Layer 3 of a small transformer language model trained on English Wikipedia (25 layers, counted from 0, width 96).
Take only the direct path to the model's output, skipping the later layers: a vector added to the residual stream pushes a token's score in proportion to its dot product with that token's output vector.

Output vectors of the tokens that the questions are about. A number n stands for (n - 500) times 0.0027.
"oph": 406,656,481,364,318,610,424,790,588,375,345,382,552,488,279,594,382,334,587,329,579,781,639,476,429,493,602,396,489,457,671,512,466,520,742,333,538,442,485,337,515,325,726,635,348,505,489,665,625,454,519,409,433,310,533,569,208,530,658,544,398,516,501,655,544,497,420,624,475,275,538,648,582,402,352,576,415,656,609,733,453,415,508,370,487,471,351,680,396,834,480,427,725,508,533,277
"th": 463,523,305,491,586,369,429,453,649,509,532,446,500,431,671,580,670,534,648,366,497,448,355,370,586,702,346,546,398,578,333,598,441,525,533,319,630,416,401,547,375,635,509,740,335,552,291,445,607,550,439,162,291,311,451,600,566,490,396,717,433,532,475,489,611,637,738,476,555,472,482,635,453,404,411,711,619,571,448,677,90,415,613,545,569,916,566,636,689,725,483,208,333,429,320,445
" epis": 500,515,536,419,489,483,508,668,588,839,315,617,521,690,645,474,303,454,438,314,512,636,571,538,576,674,655,426,516,491,418,604,495,387,512,293,492,368,576,655,262,325,717,605,421,616,319,840,285,491,571,455,443,449,407,619,264,624,414,409,305,636,565,560,496,773,572,504,210,537,656,644,354,315,356,243,357,439,551,310,357,424,422,334,522,500,698,642,828,594,341,417,629,495,560,607
"ant": 489,466,508,398,640,544,640,496,562,369,737,339,539,653,643,380,489,376,500,477,510,370,718,516,582,354,740,708,340,605,436,508,533,638,404,232,414,596,527,434,437,622,644,719,398,599,729,268,431,353,494,629,444,442,614,757,313,498,425,525,396,537,572,392,302,734,189,552,594,330,512,559,465,193,229,477,463,468,493,504,465,525,653,493,557,580,632,328,413,633,572,486,356,532,532,527
"d": 442,365,411,654,663,609,318,568,319,512,422,408,625,392,408,712,488,504,424,436,506,380,475,654,627,361,269,827,336,409,288,358,569,566,435,519,458,470,357,504,615,653,347,522,679,629,414,536,428,431,405,497,476,446,437,415,574,489,783,514,564,444,496,603,511,481,561,525,700,376,649,571,507,449,650,473,500,543,306,812,485,369,560,614,384,678,753,378,529,730,457,543,382,409,284,391
"°": 391,574,407,440,256,482,700,662,394,443,561,608,602,361,384,286,717,109,384,614,653,701,220,403,461,888,491,725,690,446,610,681,762,377,729,251,646,437,696,459,454,371,564,728,483,373,587,397,192,457,505,493,359,653,537,594,378,627,571,534,492,697,541,542,340,344,533,653,454,512,418,578,634,477,525,371,481,625,618,675,648,488,324,167,600,481,447,458,527,357,562,311,453,143,387,578
"hen": 408,577,545,592,459,333,350,797,733,436,264,480,533,448,493,327,480,529,333,546,640,294,540,493,421,630,649,644,515,545,603,417,426,481,540,340,535,252,399,475,612,392,559,515,557,638,402,593,455,450,303,721,284,683,486,534,520,443,607,191,676,407,463,651,404,415,493,653,531,364,531,407,836,497,961,367,316,364,767,435,797,462,331,386,550,593,313,603,246,581,580,297,553,368,612,745
" history": 535,585,650,299,553,533,707,603,550,484,667,509,478,458,538,529,486,540,299,463,523,533,443,192,419,544,561,405,711,378,698,408,580,445,550,494,668,617,607,627,581,231,687,547,413,427,547,338,386,377,533,505,438,181,495,294,529,622,581,349,374,625,581,615,489,551,314,601,343,423,538,250,662,244,558,446,379,667,550,516,599,452,440,691,558,499,535,690,616,731,293,615,259,659,308,397
"us": 311,541,618,497,390,516,699,618,421,370,536,395,512,554,271,606,546,674,437,620,518,623,699,623,293,259,505,498,494,569,365,379,404,440,358,479,480,627,675,569,608,348,588,720,537,662,471,376,651,663,528,451,734,203,574,627,324,443,493,460,484,602,559,638,463,351,466,476,578,357,221,505,562,644,419,637,452,516,579,576,316,648,542,352,528,626,301,493,487,457,378,494,559,579,497,207
"s": 728,664,403,398,540,466,647,496,394,280,665,500,199,741,447,760,467,450,293,665,452,517,617,356,616,185,371,307,508,653,237,484,675,508,612,529,543,488,658,517,473,566,412,557,702,533,595,460,553,394,399,500,325,627,508,338,573,428,607,398,430,411,549,622,190,569,653,429,535,356,318,473,593,857,369,458,549,591,239,785,278,496,628,650,331,479,395,634,603,488,556,374,517,631,470,508
" bl": 460,547,573,461,524,560,362,590,592,430,413,709,427,381,402,321,362,244,547,501,464,597,501,504,490,609,569,448,479,428,437,586,499,507,561,580,546,513,435,627,514,248,686,454,523,466,403,584,394,475,616,425,537,426,501,377,496,557,388,457,355,583,510,439,499,537,661,437,430,466,681,435,508,469,427,525,541,744,531,534,444,366,588,559,517,428,664,452,550,694,516,649,569,508,337,533
"view": 510,726,756,525,608,241,403,817,330,648,533,524,476,343,623,440,350,554,413,103,608,569,469,461,413,602,260,502,501,631,495,752,776,608,543,242,591,491,510,881,466,603,706,812,441,430,362,448,250,618,671,601,607,331,377,555,291,522,649,466,605,560,600,440,471,643,416,542,156,304,479,361,411,236,662,461,219,289,400,574,739,338,328,294,681,745,557,540,652,368,211,683,475,530,550,443
"ript": 664,582,631,385,535,400,507,827,391,665,433,354,741,391,258,646,408,646,403,336,757,621,700,669,503,665,640,723,614,196,421,386,503,432,488,75,532,425,753,901,532,402,391,421,463,507,394,424,303,671,550,559,748,383,591,395,107,522,746,430,168,557,451,368,249,307,304,578,390,433,779,656,565,351,751,290,209,509,792,468,312,546,409,62,441,727,759,689,508,524,682,413,591,454,372,592
"ville": 309,568,297,412,528,390,293,544,520,357,697,325,491,696,396,359,612,442,464,507,514,635,489,416,619,724,503,438,421,336,783,522,572,495,631,322,710,579,593,699,387,516,671,815,453,489,235,451,528,717,514,499,610,399,707,437,611,519,403,433,556,597,388,337,735,602,296,564,311,376,581,548,690,528,414,683,338,482,468,495,641,332,435,337,254,541,589,490,533,650,207,537,448,427,607,382
"ments": 753,679,408,322,201,403,638,696,394,547,515,285,441,867,828,126,163,376,254,247,550,528,539,786,593,539,546,484,593,723,355,598,697,332,554,527,864,407,783,620,467,602,713,735,433,273,510,306,614,248,551,763,604,302,622,422,208,536,303,494,364,633,521,310,510,594,487,526,285,206,609,342,534,427,607,387,541,636,422,559,893,362,236,504,285,789,700,486,696,878,279,770,337,149,80,590
"son": 499,604,365,494,402,317,452,734,476,334,333,247,711,398,485,328,369,529,435,550,517,442,412,477,590,426,521,627,744,293,615,578,484,337,516,576,744,478,495,560,408,796,586,768,528,421,270,346,508,814,337,535,787,687,531,375,494,481,804,527,657,504,554,488,321,874,384,381,552,316,572,544,471,468,431,761,387,454,340,647,373,456,478,424,500,570,395,713,741,474,352,317,485,233,401,486
"amed": 536,601,615,706,421,451,316,471,660,709,713,357,424,739,539,269,462,214,584,285,664,615,508,615,418,514,470,571,222,611,450,726,550,645,626,420,706,350,180,362,161,456,630,628,410,311,588,529,534,839,581,390,844,482,696,398,407,508,509,427,522,544,550,199,267,629,302,647,478,392,449,659,545,232,731,566,565,455,540,468,214,319,509,325,483,516,738,387,553,337,436,500,822,529,407,565
"ended": 579,595,649,689,390,599,397,477,521,451,640,571,501,458,385,575,330,568,330,459,682,530,604,694,583,492,741,752,328,480,369,465,470,684,738,492,621,309,534,444,297,457,692,372,515,436,543,531,46,782,532,460,645,192,784,341,233,559,724,593,515,418,418,459,377,326,327,520,471,425,571,262,604,286,605,539,455,614,425,637,430,173,258,372,678,264,782,540,677,404,340,649,540,585,310,836
"i": 498,304,378,635,340,653,638,674,363,382,439,544,559,614,403,464,706,495,605,634,474,604,544,515,502,555,433,466,585,632,384,302,581,605,393,412,436,426,327,525,542,506,506,554,711,525,531,563,520,435,426,645,505,438,691,457,481,435,485,736,555,477,430,654,341,459,563,476,622,463,406,361,496,436,271,478,506,356,540,616,381,612,677,342,384,501,479,291,397,505,447,621,776,516,440,409
"-w": 495,594,698,410,658,678,295,720,454,442,556,617,403,518,458,435,700,353,265,483,568,572,418,386,346,657,659,465,517,551,432,652,759,455,444,352,506,322,396,686,321,438,567,476,308,585,413,685,370,486,417,587,585,696,401,456,569,568,308,340,538,580,554,375,571,576,440,430,495,334,445,403,447,522,494,475,518,431,427,545,495,422,274,605,612,606,281,322,614,599,424,767,848,554,428,600
"ers,": 407,700,290,491,389,513,772,628,467,365,339,470,385,335,601,481,530,464,574,430,577,647,571,656,643,291,663,594,504,556,440,609,457,280,500,434,944,335,563,402,516,529,770,401,467,496,556,165,278,745,382,673,268,475,481,320,508,494,288,432,426,700,611,392,530,744,343,604,370,371,710,418,429,662,564,371,189,486,425,508,455,476,374,628,488,414,572,286,787,435,590,682,772,490,554,609
"ourt": 252,704,519,393,587,460,669,716,582,384,437,281,453,490,639,408,570,591,520,380,636,499,489,638,344,648,486,522,683,489,567,419,297,427,427,437,650,536,749,721,461,611,746,758,507,543,360,422,100,692,406,429,503,468,710,516,319,507,601,556,441,608,402,375,399,678,388,381,365,453,738,371,504,387,516,402,275,460,606,487,808,553,544,370,229,585,338,740,290,462,387,413,408,533,559,631
"gr": 415,488,491,358,606,473,337,562,299,672,267,463,390,690,579,512,604,301,760,578,525,529,507,657,491,595,607,612,314,689,477,564,765,463,467,250,566,379,313,702,288,522,713,238,678,580,314,378,380,499,575,653,649,440,370,469,469,543,675,557,433,648,430,576,545,544,465,599,461,462,588,550,643,525,486,347,261,647,253,694,508,400,479,381,390,453,581,161,646,796,417,389,781,320,291,545
"ct": 175,428,645,408,735,298,416,447,662,510,527,575,615,587,914,306,548,423,409,164,567,354,489,422,698,799,574,407,473,381,643,519,443,390,363,183,500,373,445,611,808,759,510,812,260,313,208,392,515,363,397,479,688,156,602,554,230,557,637,500,380,500,440,627,452,276,529,482,558,368,597,563,452,554,580,674,761,703,473,614,563,439,477,635,652,643,533,376,550,768,583,518,356,510,139,510
"ph": 563,537,339,567,302,227,583,643,360,483,404,363,700,576,488,319,402,281,574,214,558,767,589,557,738,575,503,798,300,270,439,660,642,568,558,318,467,508,693,571,247,454,513,583,258,729,371,673,453,72,499,413,757,385,503,542,271,511,749,429,463,641,372,608,638,475,552,676,401,287,513,692,524,503,308,464,477,752,639,689,633,293,546,559,313,605,461,558,440,983,409,386,334,598,424,370
"velop": 292,425,706,235,585,485,363,589,652,775,453,313,505,550,505,157,377,445,448,485,655,460,390,505,410,671,627,705,362,670,663,788,722,301,556,222,641,412,400,911,490,578,526,466,173,461,446,505,505,724,473,640,643,281,547,364,293,568,843,486,509,586,241,490,401,351,470,607,290,370,584,532,436,221,798,395,400,377,569,695,693,333,315,581,464,616,738,373,714,292,429,564,872,264,434,563
"8.": 503,864,403,446,631,229,583,495,362,394,519,369,495,512,426,378,512,404,762,205,689,556,353,556,433,533,632,695,371,201,601,549,425,387,425,175,647,389,607,533,377,294,590,654,389,694,342,563,349,562,650,807,472,524,739,617,552,625,380,636,551,551,386,437,559,566,657,760,475,482,416,423,378,552,593,255,351,566,483,210,685,535,304,491,495,478,474,441,654,507,609,568,606,494,365,580
"ument": 436,656,816,573,514,272,415,702,669,407,404,210,546,500,652,275,346,412,299,307,602,510,531,495,382,505,739,450,525,533,510,890,853,337,215,246,658,201,495,665,463,592,751,640,398,729,70,621,424,690,667,611,660,238,596,647,352,501,495,276,356,696,600,421,608,711,238,544,419,434,511,702,430,410,645,162,395,372,695,564,391,622,429,171,241,571,685,643,675,435,352,616,606,441,457,577
"ities": 565,589,310,286,592,336,815,868,571,435,690,461,897,594,875,335,686,454,413,598,604,558,288,417,323,455,612,323,620,544,272,600,406,194,388,231,697,562,347,402,520,261,577,481,306,655,516,340,262,549,506,456,642,433,575,537,294,511,659,356,314,573,541,684,299,546,333,599,411,355,797,266,621,644,318,501,489,399,735,433,966,614,272,381,622,410,496,628,706,693,448,511,372,624,86,664
"ance": 390,469,612,160,570,669,823,510,436,499,843,156,590,298,721,484,470,379,215,327,544,550,560,226,615,475,350,647,394,445,572,849,558,562,276,223,620,455,886,525,523,561,574,451,429,422,706,232,578,426,451,567,568,113,624,724,182,505,449,482,337,649,626,419,415,782,322,500,412,251,803,528,492,438,291,535,601,370,505,306,595,395,416,471,491,479,775,417,684,608,571,739,494,520,536,708

Each question shows what one neuron of this layer's MLP adds at an activation of 1. A number n stands for (n - 500) times 0.0011.

n290: 564,586,549,517,575,577,441,543,464,486,493,551,469,453,508,420,543,480,461,535,470,509,454,545,444,555,424,509,511,537,458,505,458,460,492,551,531,489,421,500,534,538,527,471,435,501,489,450,449,456,515,487,511,495,529,491,505,452,493,507,461,487,459,527,465,469,473,462,538,516,498,465,532,482,511,506,545,429,489,480,494,536,496,589,567,494,430,491,547,566,444,500,563,450,476,542
Which two tokens does it push up most, strongest first? "-w", "ities"

n224: 508,395,419,651,401,392,711,534,452,591,503,608,522,609,411,489,546,711,485,566,560,434,581,509,352,437,553,326,698,463,474,567,488,559,537,420,455,364,601,712,554,389,518,352,557,391,506,427,506,481,470,557,350,573,585,488,553,518,590,606,521,551,515,500,604,521,109,500,487,584,427,389,426,445,544,347,476,614,561,328,388,601,541,657,449,538,642,606,482,361,357,605,398,391,604,472
Which two tokens does it push up most, strongest first? " history", "ript"

n387: 465,450,528,438,534,604,329,509,221,524,559,476,380,694,601,546,500,553,353,289,601,380,344,616,672,543,396,657,475,302,409,604,691,398,573,397,596,484,427,447,539,597,379,439,596,450,640,343,463,464,452,664,530,517,500,553,263,681,335,494,646,491,386,473,453,382,513,638,476,500,487,755,673,437,418,598,401,658,604,390,371,477,581,384,564,593,539,531,587,561,483,473,643,557,435,513
Pushed up most: "ript"

n123: 507,506,489,448,552,578,463,480,534,480,575,488,507,444,534,689,463,436,517,633,456,567,413,513,506,604,535,529,526,610,545,430,531,414,349,438,473,531,568,348,494,540,356,471,435,648,446,416,478,524,527,526,627,490,500,409,546,512,515,491,511,556,410,490,482,424,548,576,532,485,436,476,467,373,616,515,466,440,512,508,543,418,583,565,496,471,473,531,571,468,494,536,476,506,440,456
Pushed up most: "velop"

n171: 370,502,540,521,510,500,340,436,607,379,497,489,681,463,613,464,530,540,584,421,465,574,497,481,540,614,639,380,605,521,575,594,577,439,476,555,373,569,461,312,505,536,573,381,564,545,405,557,532,358,576,646,570,391,478,484,483,375,522,395,449,481,610,497,460,477,580,426,573,461,356,655,629,465,447,407,399,514,514,521,437,606,511,474,454,433,395,364,551,535,508,620,584,616,474,723
Pushed up most: "ument"

n193: 470,450,457,452,522,483,489,498,477,425,521,483,473,453,552,541,459,465,503,526,604,539,471,501,483,538,448,539,509,526,465,479,542,460,504,504,599,459,469,492,577,498,518,472,527,489,549,514,554,483,488,494,481,536,495,468,538,437,482,515,501,541,492,452,450,493,442,512,513,493,508,439,572,516,494,523,579,515,511,497,480,475,490,459,486,563,499,477,552,422,560,538,516,489,593,476
Pushed up most: "ers,"

n484: 506,438,428,514,592,504,475,538,430,383,463,596,333,653,413,494,454,538,632,523,704,489,468,368,534,552,448,480,535,521,566,588,664,379,594,524,525,568,537,546,550,524,502,537,573,431,556,525,567,465,568,613,525,531,498,470,363,537,618,498,579,496,442,547,421,529,507,357,440,432,546,561,302,449,571,451,520,519,515,541,431,507,483,532,444,571,507,433,400,428,458,494,394,279,585,460
Pushed up most: "velop"

n439: 474,492,489,610,386,573,733,527,477,696,416,378,557,608,562,323,586,635,547,511,446,506,534,317,446,311,500,497,563,535,444,417,503,608,548,565,494,511,665,391,741,416,435,473,445,402,610,638,524,373,557,390,409,439,379,361,591,503,433,453,506,597,523,581,476,375,407,531,521,561,480,562,531,447,500,472,503,675,508,220,415,465,566,595,424,485,381,519,750,394,566,446,470,420,459,566
Pushed up most: " history"

n519: 402,596,380,405,503,521,544,370,529,548,551,480,524,377,555,426,474,571,458,476,663,589,457,490,463,398,515,535,505,533,487,458,481,468,392,509,428,503,651,586,535,409,625,357,307,503,517,549,438,334,465,588,453,800,549,572,343,393,687,508,542,409,408,573,576,500,522,618,579,570,469,547,517,448,621,384,561,502,361,549,258,516,539,373,439,587,522,569,521,573,380,599,676,547,503,416
Which of these tokens does it push down most? "ville"

n327: 482,625,519,462,526,543,500,498,436,533,612,500,422,486,485,430,524,608,599,478,430,315,369,464,542,536,525,555,468,429,591,520,516,390,544,434,441,414,596,433,547,353,487,582,414,561,452,536,563,525,491,627,550,519,519,429,510,656,564,394,493,460,537,681,407,381,699,574,449,426,517,498,371,429,552,491,520,410,441,438,550,471,484,663,513,478,473,382,484,449,502,548,603,557,495,445
Which three tokens does it push up most, strongest first? "8.", "velop", "ct"

n237: 497,554,521,563,529,356,476,597,599,341,664,551,272,462,282,479,561,392,608,401,226,441,464,458,547,507,630,341,655,280,349,615,715,423,492,559,617,543,748,529,686,622,551,606,574,413,599,391,675,568,489,484,376,752,664,470,421,553,650,397,734,594,558,396,496,526,679,393,644,385,374,375,528,335,536,507,657,701,503,530,380,613,321,270,546,331,574,535,482,453,519,382,488,274,320,312
Which three tokens does it push up most, strongest first? "°", "son", "s"

n170: 469,401,540,650,427,403,582,404,464,556,559,484,557,528,613,570,469,495,488,364,464,549,482,435,401,507,559,429,647,305,500,416,554,602,659,380,616,596,518,410,382,523,452,521,483,610,364,495,474,392,554,539,542,531,360,533,432,433,583,558,534,443,467,564,431,478,416,401,364,640,562,497,429,434,538,620,391,441,435,510,610,559,723,608,609,393,446,505,466,503,553,495,451,427,480,579
Pushed up most: "ph"

n44: 631,487,544,662,310,516,426,665,523,400,510,361,559,446,523,525,626,430,665,594,479,484,468,556,445,693,627,458,478,429,669,584,608,370,473,458,604,478,539,668,348,553,649,472,582,542,578,510,462,305,464,431,457,577,440,638,594,457,212,650,451,629,404,514,459,477,533,381,624,372,360,352,630,494,381,429,261,557,425,776,452,437,538,536,444,591,424,232,461,411,357,559,625,344,427,527
Pushed up most: "gr"

n172: 486,551,454,503,401,515,575,458,403,351,362,471,495,386,525,486,478,485,457,547,414,590,420,469,581,476,514,430,291,625,704,528,375,532,626,479,626,392,513,341,535,531,552,607,587,551,606,563,408,380,547,439,523,460,406,500,329,495,466,448,463,474,439,557,539,423,533,375,453,467,638,541,570,597,580,517,461,643,546,530,571,515,497,620,545,500,470,500,495,476,697,472,656,361,639,435
Which two tokens does it push up most, strongest first? "oph", "ers,"

n567: 423,522,576,469,588,511,448,563,391,479,603,449,572,641,514,567,475,511,659,539,641,341,518,422,417,479,438,615,511,561,610,503,384,517,497,415,438,541,442,440,614,489,503,409,632,423,474,629,452,483,444,545,555,248,424,740,371,581,445,527,533,688,528,364,414,620,278,482,482,486,393,471,461,322,550,580,391,396,438,500,530,600,473,545,553,439,506,398,314,491,617,439,611,672,738,488
Which two tokens does it push up most, strongest first? "ant", "ance"

n269: 551,450,383,593,525,397,469,574,633,584,539,448,311,471,452,588,535,568,425,464,441,329,680,339,439,424,405,546,412,455,417,534,518,559,593,481,270,450,595,535,521,546,531,517,711,623,535,380,495,386,451,533,429,525,545,392,476,434,604,463,584,447,439,400,522,421,495,588,595,389,543,553,580,490,402,450,533,507,545,616,422,484,522,515,668,514,619,461,688,416,607,454,576,463,576,516
Which two tokens does it push up most, strongest first? "s", "d"

n76: 542,408,486,451,540,424,513,446,558,347,375,639,511,523,402,652,521,500,484,483,533,341,612,470,529,537,563,425,519,390,446,665,388,630,472,453,406,500,497,505,493,399,505,488,565,488,503,730,492,647,650,595,455,497,647,373,412,428,566,491,584,436,469,431,462,408,532,484,628,388,483,480,461,592,469,526,466,520,601,517,600,461,385,512,447,533,620,373,476,253,475,493,521,500,596,530
Pushed up most: "ended"

n280: 516,546,480,528,502,550,540,449,495,493,569,493,487,484,479,562,595,502,543,563,471,405,593,528,495,542,453,463,418,430,589,531,526,451,556,479,455,497,627,616,541,414,387,505,560,479,562,468,474,570,481,534,620,549,456,471,477,495,561,476,651,442,509,524,413,570,592,421,589,535,430,491,396,510,414,383,465,503,474,461,391,537,421,454,482,487,504,483,393,554,416,518,478,524,511,577
Which of these tokens does it push down most? "ments"

n211: 443,617,500,278,419,584,442,580,659,441,423,448,553,416,495,584,406,434,493,560,481,414,587,630,390,421,549,377,447,431,453,417,523,640,442,577,548,379,427,554,573,642,601,546,475,502,418,488,476,445,431,547,606,426,638,564,606,564,487,458,541,504,541,289,519,413,434,515,512,516,586,426,517,507,509,473,489,470,515,514,593,422,612,579,449,506,374,502,544,476,546,456,475,596,627,527
Pushed up most: "ourt"

n377: 527,606,449,576,491,480,471,491,562,559,487,560,398,551,595,394,556,618,515,506,354,551,386,500,545,452,516,404,498,535,461,536,485,351,639,409,545,447,535,496,523,512,507,514,364,528,471,498,399,537,492,570,577,580,443,463,496,610,480,442,481,445,472,508,553,470,641,591,417,441,482,454,472,452,476,568,537,462,523,498,559,374,520,496,439,393,496,593,572,449,529,493,502,488,479,451
Pushed up most: "ities"

n185: 500,483,621,296,602,408,392,479,424,358,464,522,644,468,560,398,527,445,507,429,497,531,673,556,634,578,408,587,439,503,390,617,444,533,439,549,571,382,564,448,536,611,614,498,592,520,463,458,363,376,462,403,586,291,453,529,395,537,423,439,624,488,485,511,575,477,598,407,489,443,510,571,489,368,320,638,523,552,413,772,533,523,513,479,570,427,495,541,467,511,635,512,551,505,469,455
Which three tokens does it push up most, strongest first? "ct", "ph", "ance"

n182: 557,537,722,548,647,555,418,582,534,616,408,614,483,569,333,623,658,690,512,475,457,386,385,494,410,377,474,600,548,510,546,542,551,556,435,325,537,542,623,412,398,747,519,440,475,368,546,577,679,500,478,423,718,480,401,594,439,375,470,581,509,470,571,395,470,600,554,476,321,525,567,506,300,586,423,179,332,387,384,601,580,487,698,541,509,279,392,398,541,530,490,438,470,620,564,503
Which two tokens does it push up most, strongest first? "view", "gr"

n85: 561,310,570,392,380,419,471,287,439,452,587,363,434,494,479,576,427,516,378,455,506,446,445,740,442,482,611,455,561,572,542,407,438,399,550,554,567,606,665,433,559,442,635,656,653,448,528,470,647,555,505,361,489,631,491,426,463,478,526,564,609,497,513,556,607,333,565,626,695,443,469,368,428,437,479,626,508,507,520,551,411,554,551,481,442,565,387,444,414,477,422,429,443,331,421,492
Which three tokens does it push up most, strongest first? "us", "ments", "son"

n203: 381,502,533,474,565,554,532,550,590,308,420,359,354,462,517,567,425,420,448,515,531,478,553,612,496,520,403,461,586,447,602,481,472,587,467,449,540,469,505,539,481,417,530,631,541,450,469,635,428,511,646,407,513,671,537,511,508,329,529,453,534,532,458,597,493,438,500,449,464,489,492,449,553,573,506,494,547,369,579,539,475,546,480,608,451,533,411,496,401,435,462,468,484,602,456,636
Pushed up most: "ourt"

n140: 453,481,605,462,408,472,739,556,548,533,567,436,573,542,314,672,442,486,570,563,353,558,614,516,435,617,516,480,396,438,472,388,569,389,387,528,446,741,562,469,520,592,577,451,491,520,420,395,588,482,626,533,655,369,469,406,468,573,470,448,387,503,430,656,344,415,616,451,530,601,380,494,555,578,390,354,679,587,627,630,402,442,488,365,505,379,639,585,431,328,342,578,357,488,567,580
Which two tokens does it push up most, strongest first? "us", "ript"

n421: 507,534,516,519,597,508,657,349,591,514,405,463,524,536,503,554,648,334,531,366,444,440,668,503,577,436,480,532,533,511,332,473,468,521,380,503,347,633,552,437,679,513,481,531,398,426,394,511,656,611,435,451,541,457,450,486,387,541,495,410,409,593,534,458,407,521,511,589,446,533,555,420,483,702,598,439,455,662,418,578,458,486,279,484,497,502,590,631,309,608,637,335,411,492,612,601
Which two tokens does it push up most, strongest first? "ct", "ript"

n336: 554,522,694,580,571,558,589,434,477,545,506,446,623,556,653,325,473,483,514,511,698,449,582,495,547,392,500,500,492,515,638,601,469,405,421,706,503,467,485,533,531,511,508,519,350,411,541,382,521,366,373,572,474,422,442,567,329,486,328,419,570,367,428,438,458,536,631,660,560,526,415,561,476,379,312,370,601,560,552,554,539,368,375,366,497,462,614,433,528,613,682,748,464,389,457,462
Which two tokens does it push up most, strongest first? "ments", "ance"

n322: 424,658,530,408,596,428,387,460,654,286,515,459,647,545,495,418,623,455,436,561,564,418,544,531,410,498,530,596,568,463,587,497,531,288,397,557,591,495,610,389,564,495,553,560,487,580,660,428,404,547,454,427,570,527,459,484,465,549,498,502,497,464,522,372,641,525,546,470,444,533,537,396,484,527,408,423,545,505,516,293,580,608,399,707,519,452,574,483,630,356,587,598,419,429,420,386
Pushed up most: "ities"

n486: 425,614,608,460,448,474,474,453,529,570,629,545,391,544,392,487,575,557,298,407,486,363,368,551,534,487,586,569,589,305,456,461,618,487,506,423,397,587,506,534,503,495,650,596,452,495,401,617,469,440,553,619,568,480,679,686,562,356,557,671,471,480,466,397,676,529,527,477,497,411,469,547,503,438,495,361,574,554,394,527,319,514,579,296,535,440,597,424,308,601,564,543,475,511,560,450
Pushed up most: "ument"

n293: 560,494,477,529,455,451,417,504,415,447,609,519,508,514,405,479,511,506,547,493,578,559,462,431,487,510,542,585,475,635,449,595,581,611,477,401,491,525,441,413,527,405,459,606,561,472,586,480,646,568,364,500,634,416,307,529,420,655,564,412,454,399,481,410,484,574,666,535,523,429,545,568,368,445,663,504,537,462,504,515,440,627,424,456,450,451,478,485,454,583,473,560,460,647,424,493
Which of these tokens does it push down most? "ourt"

n78: 520,464,466,522,447,559,430,515,459,481,548,533,377,414,496,601,449,498,490,420,525,435,485,479,610,575,549,469,506,439,479,513,573,477,307,586,490,517,470,388,484,511,494,425,559,598,666,414,504,454,512,533,478,619,553,494,507,516,570,387,490,447,546,358,514,292,599,563,593,510,445,562,473,498,475,550,471,484,549,549,510,502,407,549,565,463,547,478,435,554,512,626,573,524,540,533
Which of these tokens does it push down most? "ourt"

n266: 533,518,279,570,660,638,487,598,431,386,506,375,402,431,571,457,616,629,494,524,509,633,270,577,684,480,422,584,440,410,503,159,509,521,519,429,518,451,572,468,448,662,518,374,323,591,450,595,430,333,539,599,598,609,497,546,251,396,395,514,542,517,385,610,478,497,418,432,329,536,614,590,481,515,526,718,447,647,514,494,621,546,683,403,654,508,482,591,500,491,562,514,567,559,463,463
Pushed up most: "ph"

n287: 465,477,585,476,565,611,370,442,355,597,537,569,595,574,504,504,461,452,631,485,565,578,523,553,458,496,486,536,539,544,422,443,478,500,440,479,502,456,442,465,626,516,526,400,633,401,418,491,360,489,678,593,447,255,484,359,426,577,529,411,500,589,424,529,552,402,493,518,507,541,571,443,484,456,449,464,551,569,437,498,538,502,552,567,380,566,463,404,517,529,534,512,484,491,487,379
Pushed up most: "gr"

n420: 550,519,502,463,492,536,455,512,517,463,352,539,619,609,612,564,652,528,568,394,521,397,481,494,541,394,633,533,469,554,323,466,513,465,525,519,535,471,368,511,535,469,409,504,504,316,572,598,507,415,419,412,498,433,502,500,685,426,508,477,489,543,502,550,456,485,436,561,461,518,453,496,587,468,600,389,593,486,552,426,391,535,433,511,384,406,540,556,546,528,529,568,523,383,615,559
Which of these tokens does it push down most? "view"

n554: 516,514,347,540,371,507,529,521,471,487,468,610,511,575,444,570,486,461,356,493,371,401,604,460,407,523,461,369,493,485,517,599,569,441,513,437,414,517,388,615,667,507,456,502,453,449,421,668,552,495,665,555,571,566,591,328,576,379,567,403,512,597,515,399,611,441,535,550,557,485,587,472,795,447,534,597,520,623,534,488,553,487,539,485,439,387,485,406,478,523,331,542,508,426,565,343
Pushed up most: "ville"

n373: 471,500,365,507,434,485,629,521,417,483,580,536,337,542,633,532,607,513,399,601,382,516,367,581,429,468,527,511,539,519,522,440,256,531,633,507,578,498,576,325,477,606,507,504,527,485,549,491,531,614,534,479,642,445,483,410,437,675,452,519,484,559,429,401,450,462,461,473,566,414,410,604,522,568,513,456,413,421,440,566,522,443,500,579,491,559,468,476,468,528,570,443,548,402,550,556
Pushed up most: "ers,"

n375: 468,596,417,373,396,463,454,472,519,551,565,588,536,489,374,497,616,348,648,513,436,481,483,548,537,617,443,594,472,588,552,476,476,561,350,354,444,500,543,487,300,475,495,533,516,602,414,555,486,489,505,500,527,648,430,610,610,254,593,510,264,392,584,584,478,391,397,317,441,438,547,593,632,573,555,555,651,587,436,473,461,516,418,484,591,389,403,553,564,674,461,447,384,511,671,489
Pushed up most: "ph"

n510: 504,484,521,494,617,459,559,419,522,555,575,496,522,563,585,469,580,500,430,422,508,571,535,487,633,513,504,408,469,700,539,567,522,492,402,573,516,421,546,449,445,456,478,498,424,463,475,543,542,359,506,428,508,494,472,519,498,447,502,444,506,447,429,679,580,532,478,562,420,639,488,397,496,408,506,374,351,604,448,419,516,504,449,470,561,390,520,601,460,557,460,491,432,471,604,519
Which two tokens does it push up most, strongest first? " epis", " history"

n19: 399,381,550,467,500,541,525,605,549,498,552,320,421,395,500,545,518,583,489,561,333,469,424,551,546,598,480,472,536,558,383,547,434,404,576,518,505,389,467,482,536,440,386,641,491,675,417,584,507,524,474,276,380,543,538,609,515,498,680,563,600,562,599,532,520,486,559,593,505,609,473,507,376,516,615,530,558,476,424,448,322,507,547,493,333,546,531,475,502,478,586,507,445,495,464,446
Which two tokens does it push up most, strongest first? "th", "d"

n150: 529,350,511,550,545,682,431,492,500,427,479,500,616,600,681,464,461,503,520,486,442,550,459,414,468,683,548,398,436,464,310,455,646,373,440,369,593,559,525,514,509,343,457,539,445,523,642,672,598,425,538,481,619,519,390,647,543,378,463,506,330,424,420,625,534,575,400,500,561,277,494,617,284,438,340,509,411,551,495,538,423,544,733,503,511,524,535,384,378,451,706,525,333,464,654,654
Pushed up most: "ant"